Layer 5 of a small transformer language model trained on English Wikipedia (8 layers, counted from 0, width 96).
A neuron's activation on a vector x is SiLU(gate . x) times (in . x), where the dot is the dot product.

Input weights of the MLP neurons that the questions are about. A number n stands for n times 0.0037.
n11 gate: 2 -36 22 -32 3 -5 -30 -29 3 -36 21 16 -21 -5 40 -43 11 -14 17 -8 2 30 3 -33 16 9 6 -3 -21 -3 58 4 9 6 2 31 36 23 22 10 7 15 5 -12 -15 -13 20 -66 -32 5 -16 -63 -12 43 28 -14 23 0 14 15 34 -3 18 21 17 1 -26 25 15 -46 -64 -47 10 6 -2 -10 -28 0 27 28 31 -7 -19 -25 1 5 -15 -39 11 10 30 -7 -51 -31 -71 -1
n41 gate: -27 -18 24 11 26 63 41 -28 -25 16 53 8 -13 42 29 -25 48 -13 45 -12 32 4 9 -7 -36 -33 4 -39 43 -47 35 8 -56 5 -18 -8 8 -25 -25 -34 31 -20 -12 -28 55 -13 24 21 -33 51 4 42 -25 -50 12 -25 25 32 -56 -34 -3 37 28 -2 11 25 -43 4 33 23 46 12 38 47 27 9 16 4 -10 -16 4 10 6 -19 -19 9 -7 36 30 7 6 -39 30 -31 47 9
n53 gate: -8 -29 46 -18 25 46 30 7 2 -24 12 18 0 -28 17 16 -5 3 23 -19 14 13 6 8 -2 12 13 -35 6 -58 -1 -32 8 -6 44 27 -16 -8 -10 -21 -20 16 -12 23 7 16 -25 -9 -34 6 1 -7 39 6 -35 -3 24 -29 -14 -7 -46 -1 28 61 -24 2 -5 5 31 18 -37 51 -8 32 -26 -61 25 -18 -51 -32 25 3 17 -4 -72 -20 48 -16 -2 57 23 8 10 23 21 -8
n60 gate: 1 -6 -8 -41 -9 -24 6 49 -6 -20 -6 24 -21 -22 15 -24 15 30 29 -41 -7 -6 -65 -4 2 13 16 -21 -8 5 -13 -10 -11 23 14 33 -4 6 3 -41 -15 31 12 8 5 21 -14 19 -9 11 1 -16 3 -21 29 6 9 -10 1 25 6 -2 -12 11 -4 42 -31 -2 -39 3 -64 1 -12 16 -10 -6 3 36 -7 -13 3 7 -11 -12 -31 -5 21 8 42 3 30 -48 -65 -24 -27 -2
n97 gate: 4 -15 24 4 -8 -51 23 6 18 -3 20 -47 -28 26 1 -38 29 -13 -7 12 27 7 3 -29 30 24 61 8 -28 -17 -6 -17 -3 28 -8 -23 23 5 3 -4 5 8 -8 -16 25 -18 -6 -52 17 -12 -37 -48 10 -20 1 -5 31 29 -56 30 -7 24 6 -6 18 11 -11 15 9 -6 41 34 1 35 -12 29 11 -53 15 -5 1 4 -18 -19 -35 -24 38 42 -24 5 -1 -15 21 21 -34 18
n100 gate: 27 4 17 -21 -8 12 -22 -9 3 -14 -5 21 -72 -18 -6 -48 37 58 33 -5 -7 -30 4 -28 -5 25 55 -6 15 -16 51 -19 -51 -46 10 47 19 0 -18 -1 0 4 18 15 20 -14 44 -20 -12 -19 -25 38 -6 -49 63 -24 -56 -31 -3 2 -83 23 4 -3 -3 36 32 1 2 30 11 -58 -5 -16 -10 -23 24 -14 -29 5 12 -1 18 -4 9 -33 46 23 1 -1 -33 -12 -28 -10 42 -15
n111 gate: -43 22 -5 -7 46 19 2 -40 -10 28 -2 18 -14 8 53 5 16 20 51 -5 31 13 -37 -14 -66 -16 -21 -33 -11 -35 -5 -3 -48 3 22 11 -5 -6 -51 -24 16 2 -24 -3 42 13 8 -43 11 6 43 -25 -1 11 23 -12 10 33 -26 -8 62 -2 20 36 4 30 46 -15 -12 -36 4 3 -7 -30 28 -67 -10 -57 -2 16 8 -2 10 -13 2 -17 -48 -3 -13 20 14 31 -39 -43 -48 -50
n117 gate: 33 34 76 -19 -22 -51 18 -5 -14 -35 30 -21 3 -3 10 -33 -18 28 -20 32 11 14 -18 39 -23 -12 -4 -44 -8 58 27 -21 -12 23 -13 28 -25 13 -23 -7 15 20 12 29 50 7 21 -60 -26 -7 23 27 30 -17 -3 -16 -8 20 -1 22 5 12 43 37 -29 18 -30 -14 1 -12 48 -10 11 12 46 -2 1 27 34 45 2 -19 -2 11 -8 16 47 -2 -21 13 14 -24 -25 1 -21 16
n118 gate: -1 -19 20 -32 32 -23 -43 55 -15 22 12 17 5 -3 23 7 0 41 48 -8 -8 56 -48 -26 0 -19 16 -9 13 11 -1 13 -35 2 7 -23 7 7 16 -9 -29 -11 21 -5 -18 35 -23 -27 -17 -1 -11 -31 30 -4 33 4 -11 0 -15 -32 6 -17 -9 -13 10 1 -16 7 4 19 16 3 -2 13 -10 -6 -9 -18 51 -12 50 25 -32 -16 -26 -2 -30 18 43 -5 -21 24 -19 -34 -16 2
n139 gate: -21 4 5 -60 -24 -21 -2 78 -12 -34 17 30 -3 -46 20 -15 -23 29 28 -6 2 -6 -72 15 -5 35 3 -3 -52 -16 -3 -9 -31 -18 -3 45 -25 23 -7 2 39 -9 20 18 -8 11 -7 17 -25 46 -14 -25 23 -75 8 22 10 19 37 -30 11 15 -6 -1 3 6 20 9 -25 -18 2 40 -15 -12 36 -6 46 0 -29 5 23 -15 15 -5 -5 27 41 21 36 23 32 18 21 -2 -32 -14
n159 gate: -2 -3 -6 -10 33 27 11 31 11 45 11 -9 -35 -44 -10 -21 5 -1 -19 -39 -20 15 -57 -24 21 -41 3 -21 12 -9 -8 -33 -32 12 9 15 18 17 7 29 -8 -33 -50 32 -48 -22 41 -37 -25 2 -14 -9 44 -21 -26 0 -28 -35 15 -15 -49 4 2 31 12 14 -7 -21 -9 11 -66 -35 2 20 -12 31 31 14 21 -17 5 -10 -6 -2 -35 -35 -35 -19 13 18 -25 -1 25 -21 35 -31
n182 gate: -70 -43 2 -7 -50 7 -52 71 -1 -15 -5 -20 -1 -12 -9 6 -28 31 -8 -45 2 -36 16 -3 23 -33 -3 -55 -29 50 -20 -43 -8 -60 -4 30 -22 19 32 43 -10 8 6 3 0 3 -21 35 1 32 -10 11 -8 -21 7 4 18 -33 29 -60 -22 0 -11 75 -20 -9 49 -17 -14 -4 -38 23 -11 16 25 34 -11 -7 8 -26 -6 5 54 26 -34 -2 -9 -7 -34 5 -71 18 -4 9 -14 23
n186 gate: 13 8 -6 19 -31 19 -3 -20 5 10 13 -17 -38 -8 -55 -10 65 41 16 -21 -2 2 -3 -3 7 35 53 24 -21 16 -33 15 -23 -7 19 -58 8 4 -19 1 -10 -31 10 -14 10 6 2 -13 0 -9 1 -33 27 28 -11 11 5 3 22 11 0 -3 16 -16 43 -41 -34 -7 1 -33 -8 7 82 35 21 -4 1 -4 0 6 -28 56 35 1 -11 -3 -14 -36 24 -26 1 26 -31 -16 -10 9
n188 gate: -46 5 22 -18 1 5 24 -2 -14 16 -7 21 5 16 -8 25 24 34 -67 -77 7 -37 6 23 16 10 2 21 34 -23 25 -5 -8 -29 -46 -4 -28 3 6 -48 -33 57 -27 26 42 13 14 2 17 -26 -15 0 -19 -35 15 -2 34 16 11 -45 26 -14 12 44 -57 -41 2 5 -5 29 -52 -24 7 0 -8 -32 10 -6 -4 -41 3 1 -6 25 -34 11 24 25 -17 32 -14 -12 -21 -10 18 -6
n209 gate: -47 -7 12 -23 12 -7 21 -17 3 -15 14 39 -32 33 1 -7 50 95 9 -10 -22 -25 -31 -17 8 -49 47 7 10 40 7 -4 -15 23 48 -19 -51 27 21 -16 20 -6 -7 72 -13 33 60 17 -20 -7 12 -4 -6 -17 8 26 37 -15 -2 -12 23 1 15 20 -11 -9 11 -41 -48 26 -13 -1 31 -7 -56 17 -54 -32 -19 9 36 15 1 -38 -22 -30 -17 29 1 -28 -12 31 -79 -23 13 -15
n230 gate: 5 11 1 -7 1 28 -3 -26 19 33 22 -18 7 5 -4 8 31 7 -1 -10 -22 36 25 3 -30 -66 -50 -31 -69 2 -24 0 -8 -17 27 -25 -49 -3 -21 -14 -17 -6 7 -6 -24 -3 -11 -41 35 -41 -34 -25 8 -1 57 20 -21 8 -10 -12 2 -13 3 -26 -19 -35 6 0 22 28 45 -11 -5 13 5 -11 -28 -30 4 48 -33 -9 -9 29 32 -20 -44 12 9 -15 -23 -16 -4 -41 -13 -1
n11 in: 3 35 -41 -8 10 -2 -15 15 -12 3 -21 12 -51 -53 27 -15 1 39 -13 18 2 -3 -19 7 -31 11 -40 22 48 6 19 -33 11 3 -23 -12 -50 -21 -37 1 -53 15 5 21 45 -22 -12 -36 8 -34 14 35 28 -26 -36 26 -28 24 -22 22 25 -21 13 11 -15 17 -16 -16 2 37 17 -24 -20 4 46 16 23 -21 11 22 -1 2 24 34 -11 16 7 43 7 7 14 7 12 -8 2 -23
n41 in: 7 14 -7 -28 41 1 22 6 9 -31 28 -29 -16 28 -8 -13 19 -10 43 16 8 15 -62 55 -40 13 31 -19 -15 14 -2 32 -3 -32 0 -22 13 -37 16 -19 10 -19 10 21 0 23 20 -10 16 28 9 -20 -12 5 29 9 31 83 6 -6 -22 -40 -13 20 -20 -27 15 -20 44 -40 -21 -14 -21 -2 23 6 -28 -8 18 6 -29 -11 12 -7 -15 13 -26 82 7 -14 22 40 -58 -22 24 36
n53 in: -46 -29 4 -29 21 70 -10 14 12 14 31 8 -7 28 -1 -5 2 8 32 -31 20 1 -29 39 -24 26 -3 -19 20 -20 47 -4 -11 5 33 -9 24 -2 -44 37 -16 -9 -45 -31 -17 9 -6 -5 5 -4 -21 -33 14 -57 -9 -18 9 -32 -3 -72 -23 58 2 23 -6 3 28 -21 -2 -15 -10 -8 -24 7 0 -63 6 -6 -16 -54 3 -16 -23 -6 14 -18 11 -3 -22 32 -4 -5 40 48 0 -4
n60 in: 42 37 -11 -21 -19 -23 -12 62 9 13 -5 39 39 1 19 -1 -38 -27 -18 -4 13 -16 14 10 -8 -2 -13 7 20 16 -8 -12 26 30 14 -15 -8 -32 -22 -21 -23 84 -17 5 -4 -1 -7 36 -3 2 -8 6 -40 -23 -36 46 1 -69 -22 56 3 -17 -20 -9 -12 23 -49 -8 -20 -35 -22 -13 -34 13 9 -24 18 36 -48 -21 2 -1 -7 4 17 18 9 -34 -10 -56 -34 -4 1 -31 -12 -17
n97 in: 23 29 -10 -4 -16 11 -22 -18 4 -4 51 -26 -1 1 41 -11 1 -17 -11 13 7 -23 -12 4 5 4 -9 -21 -33 1 -7 -44 22 -2 13 25 0 6 42 1 3 -5 14 -14 20 -38 -8 -67 -29 15 -9 -24 -11 -35 -8 6 19 -4 -37 9 -3 18 11 11 1 30 16 59 -3 -21 12 7 15 28 24 -43 5 17 8 2 22 -19 7 -2 38 -57 10 21 17 2 11 -16 19 10 36 -27
n100 in: -21 -35 -27 -31 27 11 26 7 -7 6 -17 34 7 -5 1 -1 -14 -14 -65 12 -34 -27 -18 38 -45 18 10 38 -3 26 -25 2 39 28 4 -37 -16 22 -15 -37 -16 32 -34 -14 -37 37 40 -33 4 22 20 19 21 4 6 30 1 2 -28 -40 -5 -16 7 -3 -9 23 30 26 -25 19 -26 10 -38 -50 -2 10 16 8 -13 20 2 -14 -4 21 7 25 3 -73 22 -17 42 -4 -34 21 6 1
n111 in: 40 41 24 17 -19 1 -14 7 -15 -42 38 -44 -41 12 -19 18 15 -37 -10 13 -11 -38 20 23 -22 0 -48 -9 12 29 4 -30 -34 2 20 -10 -14 -29 4 3 -12 38 43 -21 8 -41 44 -18 13 -17 53 16 -20 -54 12 -36 -26 30 -20 0 -5 -9 -25 43 -16 19 26 18 -2 -49 6 -21 8 11 22 -10 31 -19 -54 49 -24 1 -10 14 5 -16 4 -24 -8 17 -3 -25 -2 66 -1 8
n117 in: -7 17 -32 -70 -18 1 -2 -2 -10 15 49 33 -18 -20 -1 -40 -1 26 27 -16 -5 5 -21 -8 -19 41 -10 9 26 -2 -3 10 27 6 17 16 -9 15 11 3 -23 -6 19 -12 32 32 3 24 -33 22 -4 31 -7 -7 -9 57 7 -9 -5 9 45 -11 18 -19 4 -14 -5 -21 3 -13 -4 -57 10 8 -12 5 48 13 9 7 29 0 -24 -14 9 -1 -28 16 11 -22 23 -7 4 -4 51 -10
n118 in: 7 43 -6 5 21 14 -6 -2 14 55 -36 52 34 -24 33 -25 -25 15 45 13 7 25 10 -39 11 -21 12 18 24 -4 15 -12 4 6 20 -28 -15 -33 12 32 -17 11 32 20 14 -3 -15 2 -7 -6 9 17 20 19 25 -23 -22 -33 12 -33 16 -18 -26 -19 -16 -9 31 -51 -12 -30 3 4 3 -32 1 -24 4 -13 -21 -20 -18 -8 -25 20 9 52 8 -2 -24 -65 -44 23 -11 11 -50 7
n139 in: -2 4 28 35 -4 -1 27 -11 17 41 31 16 23 -15 39 31 2 3 -43 6 -7 -38 9 -11 36 -20 2 19 2 10 43 35 24 7 -1 -6 -11 33 -10 -29 -4 3 7 66 15 9 -26 48 -12 -10 34 18 22 -16 4 -3 24 6 -81 -35 26 -43 25 60 -19 8 -6 18 15 71 2 -16 45 -43 -2 -4 -13 35 -49 -24 8 7 -18 -3 10 13 14 -53 0 23 -19 -2 -32 9 26 24
n159 in: 39 50 -10 12 38 -22 62 13 -11 -37 31 -5 17 -9 -1 2 -2 8 40 8 20 5 18 -9 39 -7 0 -40 -15 -14 -17 -27 8 18 13 0 10 -24 2 -8 7 11 -41 9 -18 35 -5 2 15 -8 30 24 11 -15 39 65 -48 35 -22 -14 -18 -28 48 19 41 52 -7 38 11 -7 38 15 -14 -29 -46 -12 10 1 -12 1 -11 -27 -14 -16 -14 -23 -19 2 42 7 -24 8 -27 20 6 32
n182 in: -13 -20 -40 -14 24 16 26 2 7 -1 -25 33 -30 7 -42 -43 16 4 19 18 -8 -32 11 -2 -46 27 20 33 -9 5 23 -2 31 -18 -17 -12 2 9 -11 -6 15 13 6 48 60 61 -6 29 -14 -2 25 36 19 18 27 23 14 6 -51 1 -41 29 32 31 -19 11 -32 -2 -40 5 -2 2 11 -12 -41 29 -28 -2 53 -25 41 -22 8 -14 -6 -30 40 11 41 -36 -13 -31 -36 -2 11 10
n186 in: -23 -13 -18 4 14 8 -8 -4 -66 22 24 -5 3 1 -5 -6 3 -27 -3 -20 21 6 22 -12 26 -4 20 -14 -5 -31 -12 -2 30 5 -37 -3 21 -51 -25 -11 15 -14 2 7 5 31 -32 10 17 -13 -12 8 24 26 -6 14 -30 22 17 39 -34 36 13 -3 -48 -21 -9 28 -18 36 34 -6 -6 -27 41 -7 -13 -15 0 6 -45 1 -23 2 -63 8 43 9 26 18 28 26 7 20 -19 -22
n188 in: -9 -13 -31 4 -20 28 -5 5 13 -41 -14 23 4 88 29 4 -50 26 -5 -10 -24 -23 -5 -31 1 -6 4 -23 -3 7 -18 11 2 22 24 -21 16 19 1 -17 0 -8 -25 -11 16 18 -54 10 7 4 18 -26 7 37 7 13 38 -17 53 -62 21 -10 -35 5 -33 -27 -42 25 -6 -12 -6 8 -2 9 31 34 -22 -14 -10 -2 19 6 -19 -12 3 -9 4 -28 -38 -11 1 43 -18 10 4 -5
n209 in: 9 38 -19 -5 -11 -31 16 -15 17 -43 -27 -37 17 21 -20 -13 24 4 -8 14 37 -16 -2 -11 -22 16 37 1 32 -56 20 46 9 15 -52 -3 51 -18 1 -47 34 8 27 12 -26 -18 -20 21 -3 57 0 -37 32 -8 -16 -3 -5 12 32 25 -20 -2 -54 25 -10 13 4 -24 34 20 0 32 12 59 -28 20 1 16 -34 0 14 -2 53 4 -6 29 -11 -20 -13 -13 19 9 -16 6 -17 17
n230 in: 11 -7 -8 1 10 -2 -25 38 -74 -23 -9 -17 -5 -8 24 10 1 -50 7 8 -6 32 -23 25 32 -4 -9 -38 -14 15 1 52 -13 -5 5 13 -10 3 -27 13 -22 32 9 20 38 8 8 -4 -19 25 -3 -28 -7 8 -7 25 7 33 1 -9 39 -16 3 -28 -20 51 -19 12 -32 -19 23 10 4 -14 33 18 -13 15 13 28 -1 20 -65 22 1 26 -15 -6 19 -17 10 11 16 -37 11 -40

Each question shows a token from some text and the vector x that enters the MLP there. A number n stands for n times 0.084.

" ": 23 14 15 -11 -21 3 5 9 5 -35 -9 8 -17 -6 15 7 27 -23 -16 4 17 -15 -15 9 5 -8 -16 17 -46 -2 13 2 20 -22 -4 1 -10 -4 1 23 22 1 37 3 -21 -15 8 -16 -12 -20 8 7 4 6 -4 0 -11 -14 -6 17 -4 -16 -7 31 -3 4 -35 18 14 -2 6 -26 -33 -25 0 3 7 -16 12 4 19 -75 -11 1 15 19 7 11 -21 31 16 -27 -14 9 -19 13
The most active neuron and its activation: n11, at about 3.9

"\n": 39 31 2 -5 -7 7 6 11 29 -3 -6 14 -9 -5 -4 1 -27 5 -8 27 -8 -21 -38 -29 14 39 -11 -18 -40 33 6 -15 18 11 11 -17 -10 -27 -9 41 8 13 -8 6 -2 -11 7 0 -10 10 -19 15 10 14 -30 2 -11 4 -22 -35 -11 25 -13 6 -32 0 -21 2 -9 -11 35 -10 24 -19 34 -6 -4 -38 -19 -13 29 -47 24 7 -9 -7 -33 -12 -43 1 32 2 -6 3 12 24
Which neuron lights up most? n139

"Ar": 13 3 24 24 39 -30 32 6 -14 -39 -22 8 -25 1 -7 -3 -1 2 -16 7 7 -32 3 28 14 -28 -41 44 -50 9 5 -2 29 -18 -18 -1 -5 -36 36 -24 -13 16 23 5 -1 0 0 2 15 5 -15 20 -35 37 15 18 -10 -22 -39 2 5 -34 -1 13 7 17 16 33 24 30 27 2 7 -19 2 -51 -39 2 -11 26 21 -29 8 21 -3 -14 -1 15 -1 -28 27 39 22 -9 -6 -14
Which three neurons fire most, strongest first? n230, n53, n118

"av": 9 -26 -18 27 26 3 3 30 6 -17 -23 -4 13 7 26 11 0 22 4 19 15 44 -13 0 2 -24 5 23 3 15 13 -45 13 -3 -57 -22 9 6 14 23 -3 6 14 -18 -2 -43 -15 -6 0 36 -29 5 0 -12 -36 3 -2 2 -8 -24 19 -40 -39 -1 21 27 -7 -44 15 -16 19 -21 -22 -9 0 54 8 -9 38 23 4 8 -7 -5 10 6 -40 6 17 -29 3 -11 54 25 6 16
Which neuron lights up most? n118

"is": 8 -25 -17 -9 41 23 32 0 24 10 4 20 -22 -40 -2 -12 -16 -33 -6 -21 13 -59 -11 -28 22 -18 18 -9 5 -13 45 18 -25 7 3 -14 8 25 22 -13 36 -18 55 -24 7 9 -23 5 -11 16 -19 54 -25 -20 23 -32 -29 7 20 0 -2 -9 -16 14 -32 2 -34 -38 18 -19 -8 7 1 -10 -17 -21 -17 -30 7 -3 13 -9 8 12 19 -25 8 25 2 -34 -6 56 -7 17 -21 -15
Which two neurons fire most, strongest first? n41, n209

"\n\n": -12 -13 28 -17 7 30 -10 11 56 -19 7 3 -21 -3 -22 -15 1 -13 -16 1 15 5 -14 -7 38 36 -25 -22 -73 16 35 17 4 31 -15 -36 -1 -10 -5 8 20 -22 -20 5 -1 6 20 21 -8 6 2 37 2 0 -24 -3 -6 -20 -14 -9 -7 2 6 12 -23 -2 -6 56 0 -19 20 6 7 -7 -9 -1 -22 -48 -16 36 65 -35 -9 10 0 -9 9 12 -24 1 -5 -15 5 -3 24 40
Which two neurons fire most, strongest first? n97, n53

"u": -3 -6 -23 9 46 -6 35 11 -21 4 15 7 -10 -30 8 5 41 34 -15 12 -23 -33 -5 3 24 -30 2 -2 -12 13 16 12 -51 31 15 -29 -15 23 4 -40 36 -9 -25 10 2 23 23 37 3 8 -12 23 -7 -46 3 -2 -9 -8 14 -18 -35 -24 18 26 16 24 18 -57 4 -50 0 -27 -23 -21 -12 -3 8 1 -19 -2 -10 -4 10 -4 59 -3 6 18 25 -16 -4 -24 18 -8 23 27
Which three neurons fire most, strongest first? n159, n100, n41

"the ": 8 15 0 -3 4 8 -11 -24 -3 6 -12 -5 -12 -14 9 -12 17 -6 -16 5 6 5 -9 28 -6 -4 -27 -7 -14 -15 54 -2 -5 1 -54 21 -21 -17 10 42 8 16 15 -1 5 -8 17 -15 -2 -9 9 13 -5 43 14 -5 -14 -10 -1 -7 -2 -9 0 12 -3 1 10 -25 35 5 12 -7 -46 22 9 -1 -12 -8 22 4 8 -64 -2 5 35 22 -10 5 -18 28 53 3 -3 4 6 -6
Which neuron lights up most? n11

"c": 10 19 -23 -18 -9 44 36 10 52 1 19 3 45 -2 20 -4 37 1 10 27 19 18 -6 -27 -15 14 -8 7 53 -22 10 2 -5 -4 15 -8 15 22 57 15 24 -35 -6 30 -37 13 2 12 2 43 -4 -33 38 -2 -3 13 3 44 -1 -26 22 38 9 42 44 7 22 -30 0 -13 3 -15 -3 -4 -5 -17 -9 13 -27 -34 25 -5 10 -16 20 -16 9 4 7 -39 0 3 35 -5 -11 8
The most active neuron and its activation: n209, at about 6.6

"4": -3 2 -18 -8 32 -15 -26 12 3 -13 1 5 26 25 20 -2 -7 30 -13 28 22 -5 -12 36 0 20 -16 -41 -10 7 -28 -35 21 13 3 5 -7 -25 14 1 -5 2 30 62 -36 38 6 9 -4 -6 18 10 -20 16 -28 31 6 -10 26 29 18 -29 -17 -49 4 -5 -9 5 20 -21 -15 6 5 9 -25 3 6 2 -4 16 6 -43 7 3 8 -30 0 7 10 -50 -6 32 -18 -34 -2 0
Which neuron lights up most? n60

"d": -3 -22 -45 55 -25 31 -1 -17 24 13 -15 56 -31 -10 2 27 -2 -61 -4 -31 -4 -9 16 19 28 0 -30 14 25 11 -9 4 -1 1 21 -4 2 -3 -13 -5 42 17 -18 18 -30 38 -18 43 -2 -7 3 -6 -8 3 -11 14 -8 -27 -6 -18 -11 6 -21 -39 -19 7 6 -11 -20 8 -42 -12 -4 -1 -8 7 8 19 -27 -39 -4 20 -10 9 24 -10 -16 -3 15 49 21 -12 -2 -17 22 3
Which two neurons fire most, strongest first? n60, n188

"tit": 9 -9 -51 -43 -6 48 11 -28 -36 -5 50 6 -30 -28 51 -48 28 10 -27 6 5 -10 13 -17 -9 29 -4 -33 18 -13 11 -10 47 11 -4 -24 13 -16 25 9 -16 -32 -5 -6 -17 29 17 -18 8 -28 -19 -3 -43 -13 19 4 31 -10 0 -2 17 -6 1 10 -35 19 -4 -17 31 -8 -13 -27 -6 5 -32 -10 13 -10 1 -5 32 -2 27 -1 13 -17 8 26 6 -12 18 43 7 -16 9 -8
Which neuron lights up most? n11

"ak": 38 -26 24 17 18 -17 -4 -28 6 61 15 0 4 -28 -5 51 40 14 13 27 -9 -18 7 -26 -29 -8 -11 14 -8 25 34 -22 24 -14 4 -8 -28 28 -23 -6 -2 30 38 2 20 11 -11 31 -11 -9 18 19 -14 9 32 30 6 10 -13 11 23 -19 -28 -22 24 -12 -3 -35 -20 6 -2 -19 26 -10 -15 13 41 -39 -5 13 -28 -16 6 23 30 -28 -18 -15 -4 -27 -23 18 4 -13 -5 3
The most active neuron and its activation: n111, at about 1.8

"2": 20 1 -25 -20 11 -4 -5 25 -2 -22 4 -41 4 -3 25 -3 -29 24 -11 8 6 -2 -37 16 -6 28 16 -35 -8 -15 -26 -7 31 -16 16 3 6 -10 18 20 -17 12 16 43 -20 -8 -6 -10 -29 -14 29 28 -12 26 -14 3 24 2 44 53 25 -19 -1 -60 -9 15 18 -4 21 0 -24 -1 -8 -15 -16 4 -4 -1 -4 29 -36 -12 29 -4 22 -14 -9 4 26 -30 1 34 -39 -29 -35 -18
Which neuron lights up most? n60

"J": 5 34 11 43 34 -31 25 -7 13 58 -37 14 3 9 3 -22 -35 -1 -24 27 -5 18 14 -21 -6 11 -26 14 -4 9 -8 31 0 -6 -26 -12 -4 -41 15 -29 4 -49 45 18 -25 2 -14 -13 0 -1 8 4 -2 -10 -34 -4 12 13 -13 33 -43 7 13 -41 4 10 -4 1 26 -15 21 -18 0 -15 -18 30 -5 -30 23 30 -6 -2 -15 37 7 -13 -42 -1 -1 -2 -1 40 15 3 16 -10
Which neuron lights up most? n118

"com": -1 7 13 5 42 -36 -6 18 18 -1 53 19 14 8 20 6 16 15 -32 23 -43 12 -19 -8 22 12 30 21 14 -13 6 -19 -7 34 -12 11 12 3 15 27 -28 8 42 -9 -15 -44 6 16 -8 12 31 32 -11 14 -2 36 -18 -10 2 -22 5 -53 -1 8 0 25 -37 41 17 -3 -9 -48 -10 -51 -19 -23 16 -15 17 17 -3 -25 5 28 -15 -12 5 -44 17 -18 10 4 12 7 -10 2
Which three neurons fire most, strongest first? n159, n11, n118

"y": 28 72 9 18 3 -38 -9 17 37 -4 -27 14 -23 -28 -22 55 -21 -16 -35 -32 1 -29 -26 25 3 -16 -21 10 1 8 32 31 -8 8 14 -42 -19 -14 -31 36 3 -36 30 25 -5 2 11 37 6 -16 2 8 2 25 9 -9 34 -9 15 -17 -48 -26 -9 3 -22 -6 11 -21 -5 11 -25 18 4 4 -15 12 3 -29 -10 -31 -13 12 35 30 8 1 25 -13 4 -10 -4 -13 13 -9 -22 1
The most active neuron and its activation: n117, at about 0.93

"in": 37 -11 6 -11 34 -20 -16 41 -9 -10 31 -14 5 0 29 8 -11 -9 -9 28 -17 29 -8 32 -29 11 -16 -5 0 20 -2 38 25 -5 9 -8 -12 24 -9 -9 18 1 11 34 0 18 2 -11 18 -27 16 1 -2 45 37 -23 -3 -23 -1 -14 -7 2 -2 -17 -16 22 -22 18 -15 -33 -43 -12 2 28 -9 -16 6 -4 -24 24 31 -42 -24 16 78 12 7 -21 9 15 -2 17 -10 11 13 0
Which neuron lights up most? n230

"W": 18 15 0 10 53 -18 5 7 25 9 -18 6 20 -20 -27 0 22 3 -16 9 4 9 -3 36 55 56 -36 23 -32 22 4 -41 -3 -21 -18 13 13 -36 8 -15 7 -24 -3 -12 -32 -17 8 -1 -12 -5 4 -15 3 8 -33 16 -11 -10 36 66 3 -16 4 -52 43 -10 -2 5 8 11 19 -10 -1 -16 2 28 9 3 5 19 22 5 6 39 13 -3 -17 27 -7 2 11 13 -5 -3 7 6
Which two neurons fire most, strongest first? n188, n53

"| ": 11 34 -12 -14 -16 9 -9 3 9 -10 18 -21 -5 5 -9 -25 -25 -1 -10 22 -1 -12 15 0 -3 33 -28 2 -5 14 8 -5 3 13 0 -23 1 10 6 21 -20 -9 13 6 -24 -14 -8 9 -6 1 -21 15 5 -15 -23 -4 -15 -15 18 0 -6 4 -2 -8 -28 -3 -12 -7 18 -8 19 20 -14 -10 9 -1 -11 -17 -11 8 -25 -72 0 -29 0 -7 -10 8 -49 5 10 -14 7 46 14 12
Which two neurons fire most, strongest first? n117, n97

"ur": -8 8 7 -16 1 34 29 27 -44 14 22 65 -5 13 8 -19 -4 15 15 -7 -9 -33 30 -19 5 16 -1 -27 27 -17 23 -11 -2 -28 -20 13 9 41 39 26 -11 8 -59 1 20 4 -11 24 -3 -36 -7 14 -6 -36 -8 -17 -13 -5 26 -13 32 25 9 18 -6 10 32 -42 -22 -10 9 -7 -18 -31 -23 -7 26 4 -38 -3 19 16 34 3 36 16 24 27 -1 -28 27 20 3 24 43 19
Which neuron lights up most? n53

"in ": -4 11 -3 12 -3 -13 16 -12 32 -8 -21 -29 -28 -13 -20 -4 -10 10 -18 21 29 -19 1 12 13 3 -11 -22 1 -5 7 27 36 -2 -21 -5 0 2 -27 4 18 -30 24 26 12 -10 -3 18 -26 8 33 0 -6 8 9 -7 -15 11 -23 10 28 5 16 -13 19 -1 2 -2 40 -34 9 -1 -30 -3 18 -44 5 -12 -3 17 32 -54 -12 -4 21 57 -7 -21 -30 -14 1 8 4 4 0 24
Which three neurons fire most, strongest first? n111, n117, n186

"m": 14 0 2 18 -19 -1 4 44 -26 -15 25 55 17 -15 12 -13 -17 -27 -32 0 -14 -9 -12 -11 8 0 -9 6 13 -11 23 22 -9 48 -30 44 -37 -13 -4 -22 -16 35 17 11 -4 -12 18 -5 15 12 23 -21 -17 40 -34 -21 -15 -2 -11 9 18 19 -16 -5 -4 51 4 23 51 -24 1 -8 -13 -34 34 9 38 -25 3 5 -7 21 2 10 25 8 16 6 -10 -17 37 13 2 37 -22 -37
Which neuron lights up most? n11

"l": -21 42 -15 26 -16 29 25 0 -7 28 3 17 19 -17 -16 50 15 -21 12 -4 -37 5 -4 18 8 6 30 52 -6 10 -29 -5 36 -18 -17 -22 -18 1 -19 22 36 -12 17 21 -6 12 -39 20 21 -28 5 8 46 -33 15 -5 -11 12 -4 -30 -6 20 -1 -43 -13 -7 -4 -14 -1 -5 -11 39 3 -35 -30 -27 11 2 -15 -9 -32 22 16 27 -16 -2 5 -13 5 36 -7 18 15 27 -2 13
Which three neurons fire most, strongest first? n186, n139, n53

"E": 37 9 -6 9 -4 37 16 59 -22 51 6 3 22 -29 19 -12 -3 -2 -22 4 1 -43 20 30 2 12 -25 12 -37 0 12 22 22 26 -14 58 9 -10 2 -34 28 -26 15 7 1 9 11 6 6 -58 -35 -17 8 15 -25 -17 10 -15 8 43 -29 -7 13 -24 -53 -28 -8 8 23 -5 -38 4 -4 -34 -16 -35 10 8 7 30 -1 -16 5 -10 6 -2 -3 -14 -1 -17 12 -19 -13 -20 26 -39
The most active neuron and its activation: n60, at about 2.1

"on": -2 12 25 -4 20 3 -23 -6 6 -10 -29 2 59 -33 15 34 -37 27 37 -9 -5 3 0 -2 -16 -21 1 -23 -39 6 3 13 -6 -17 3 -23 26 29 19 33 36 29 34 13 -4 -16 -19 -9 -15 -28 -21 14 38 -7 20 -16 -18 -24 13 4 -54 -16 -5 25 1 33 7 26 14 -19 -50 26 -2 34 10 -5 36 -10 -8 -69 1 19 24 4 -3 -4 8 -3 -1 1 3 -19 -11 14 38 18
Which two neurons fire most, strongest first? n53, n118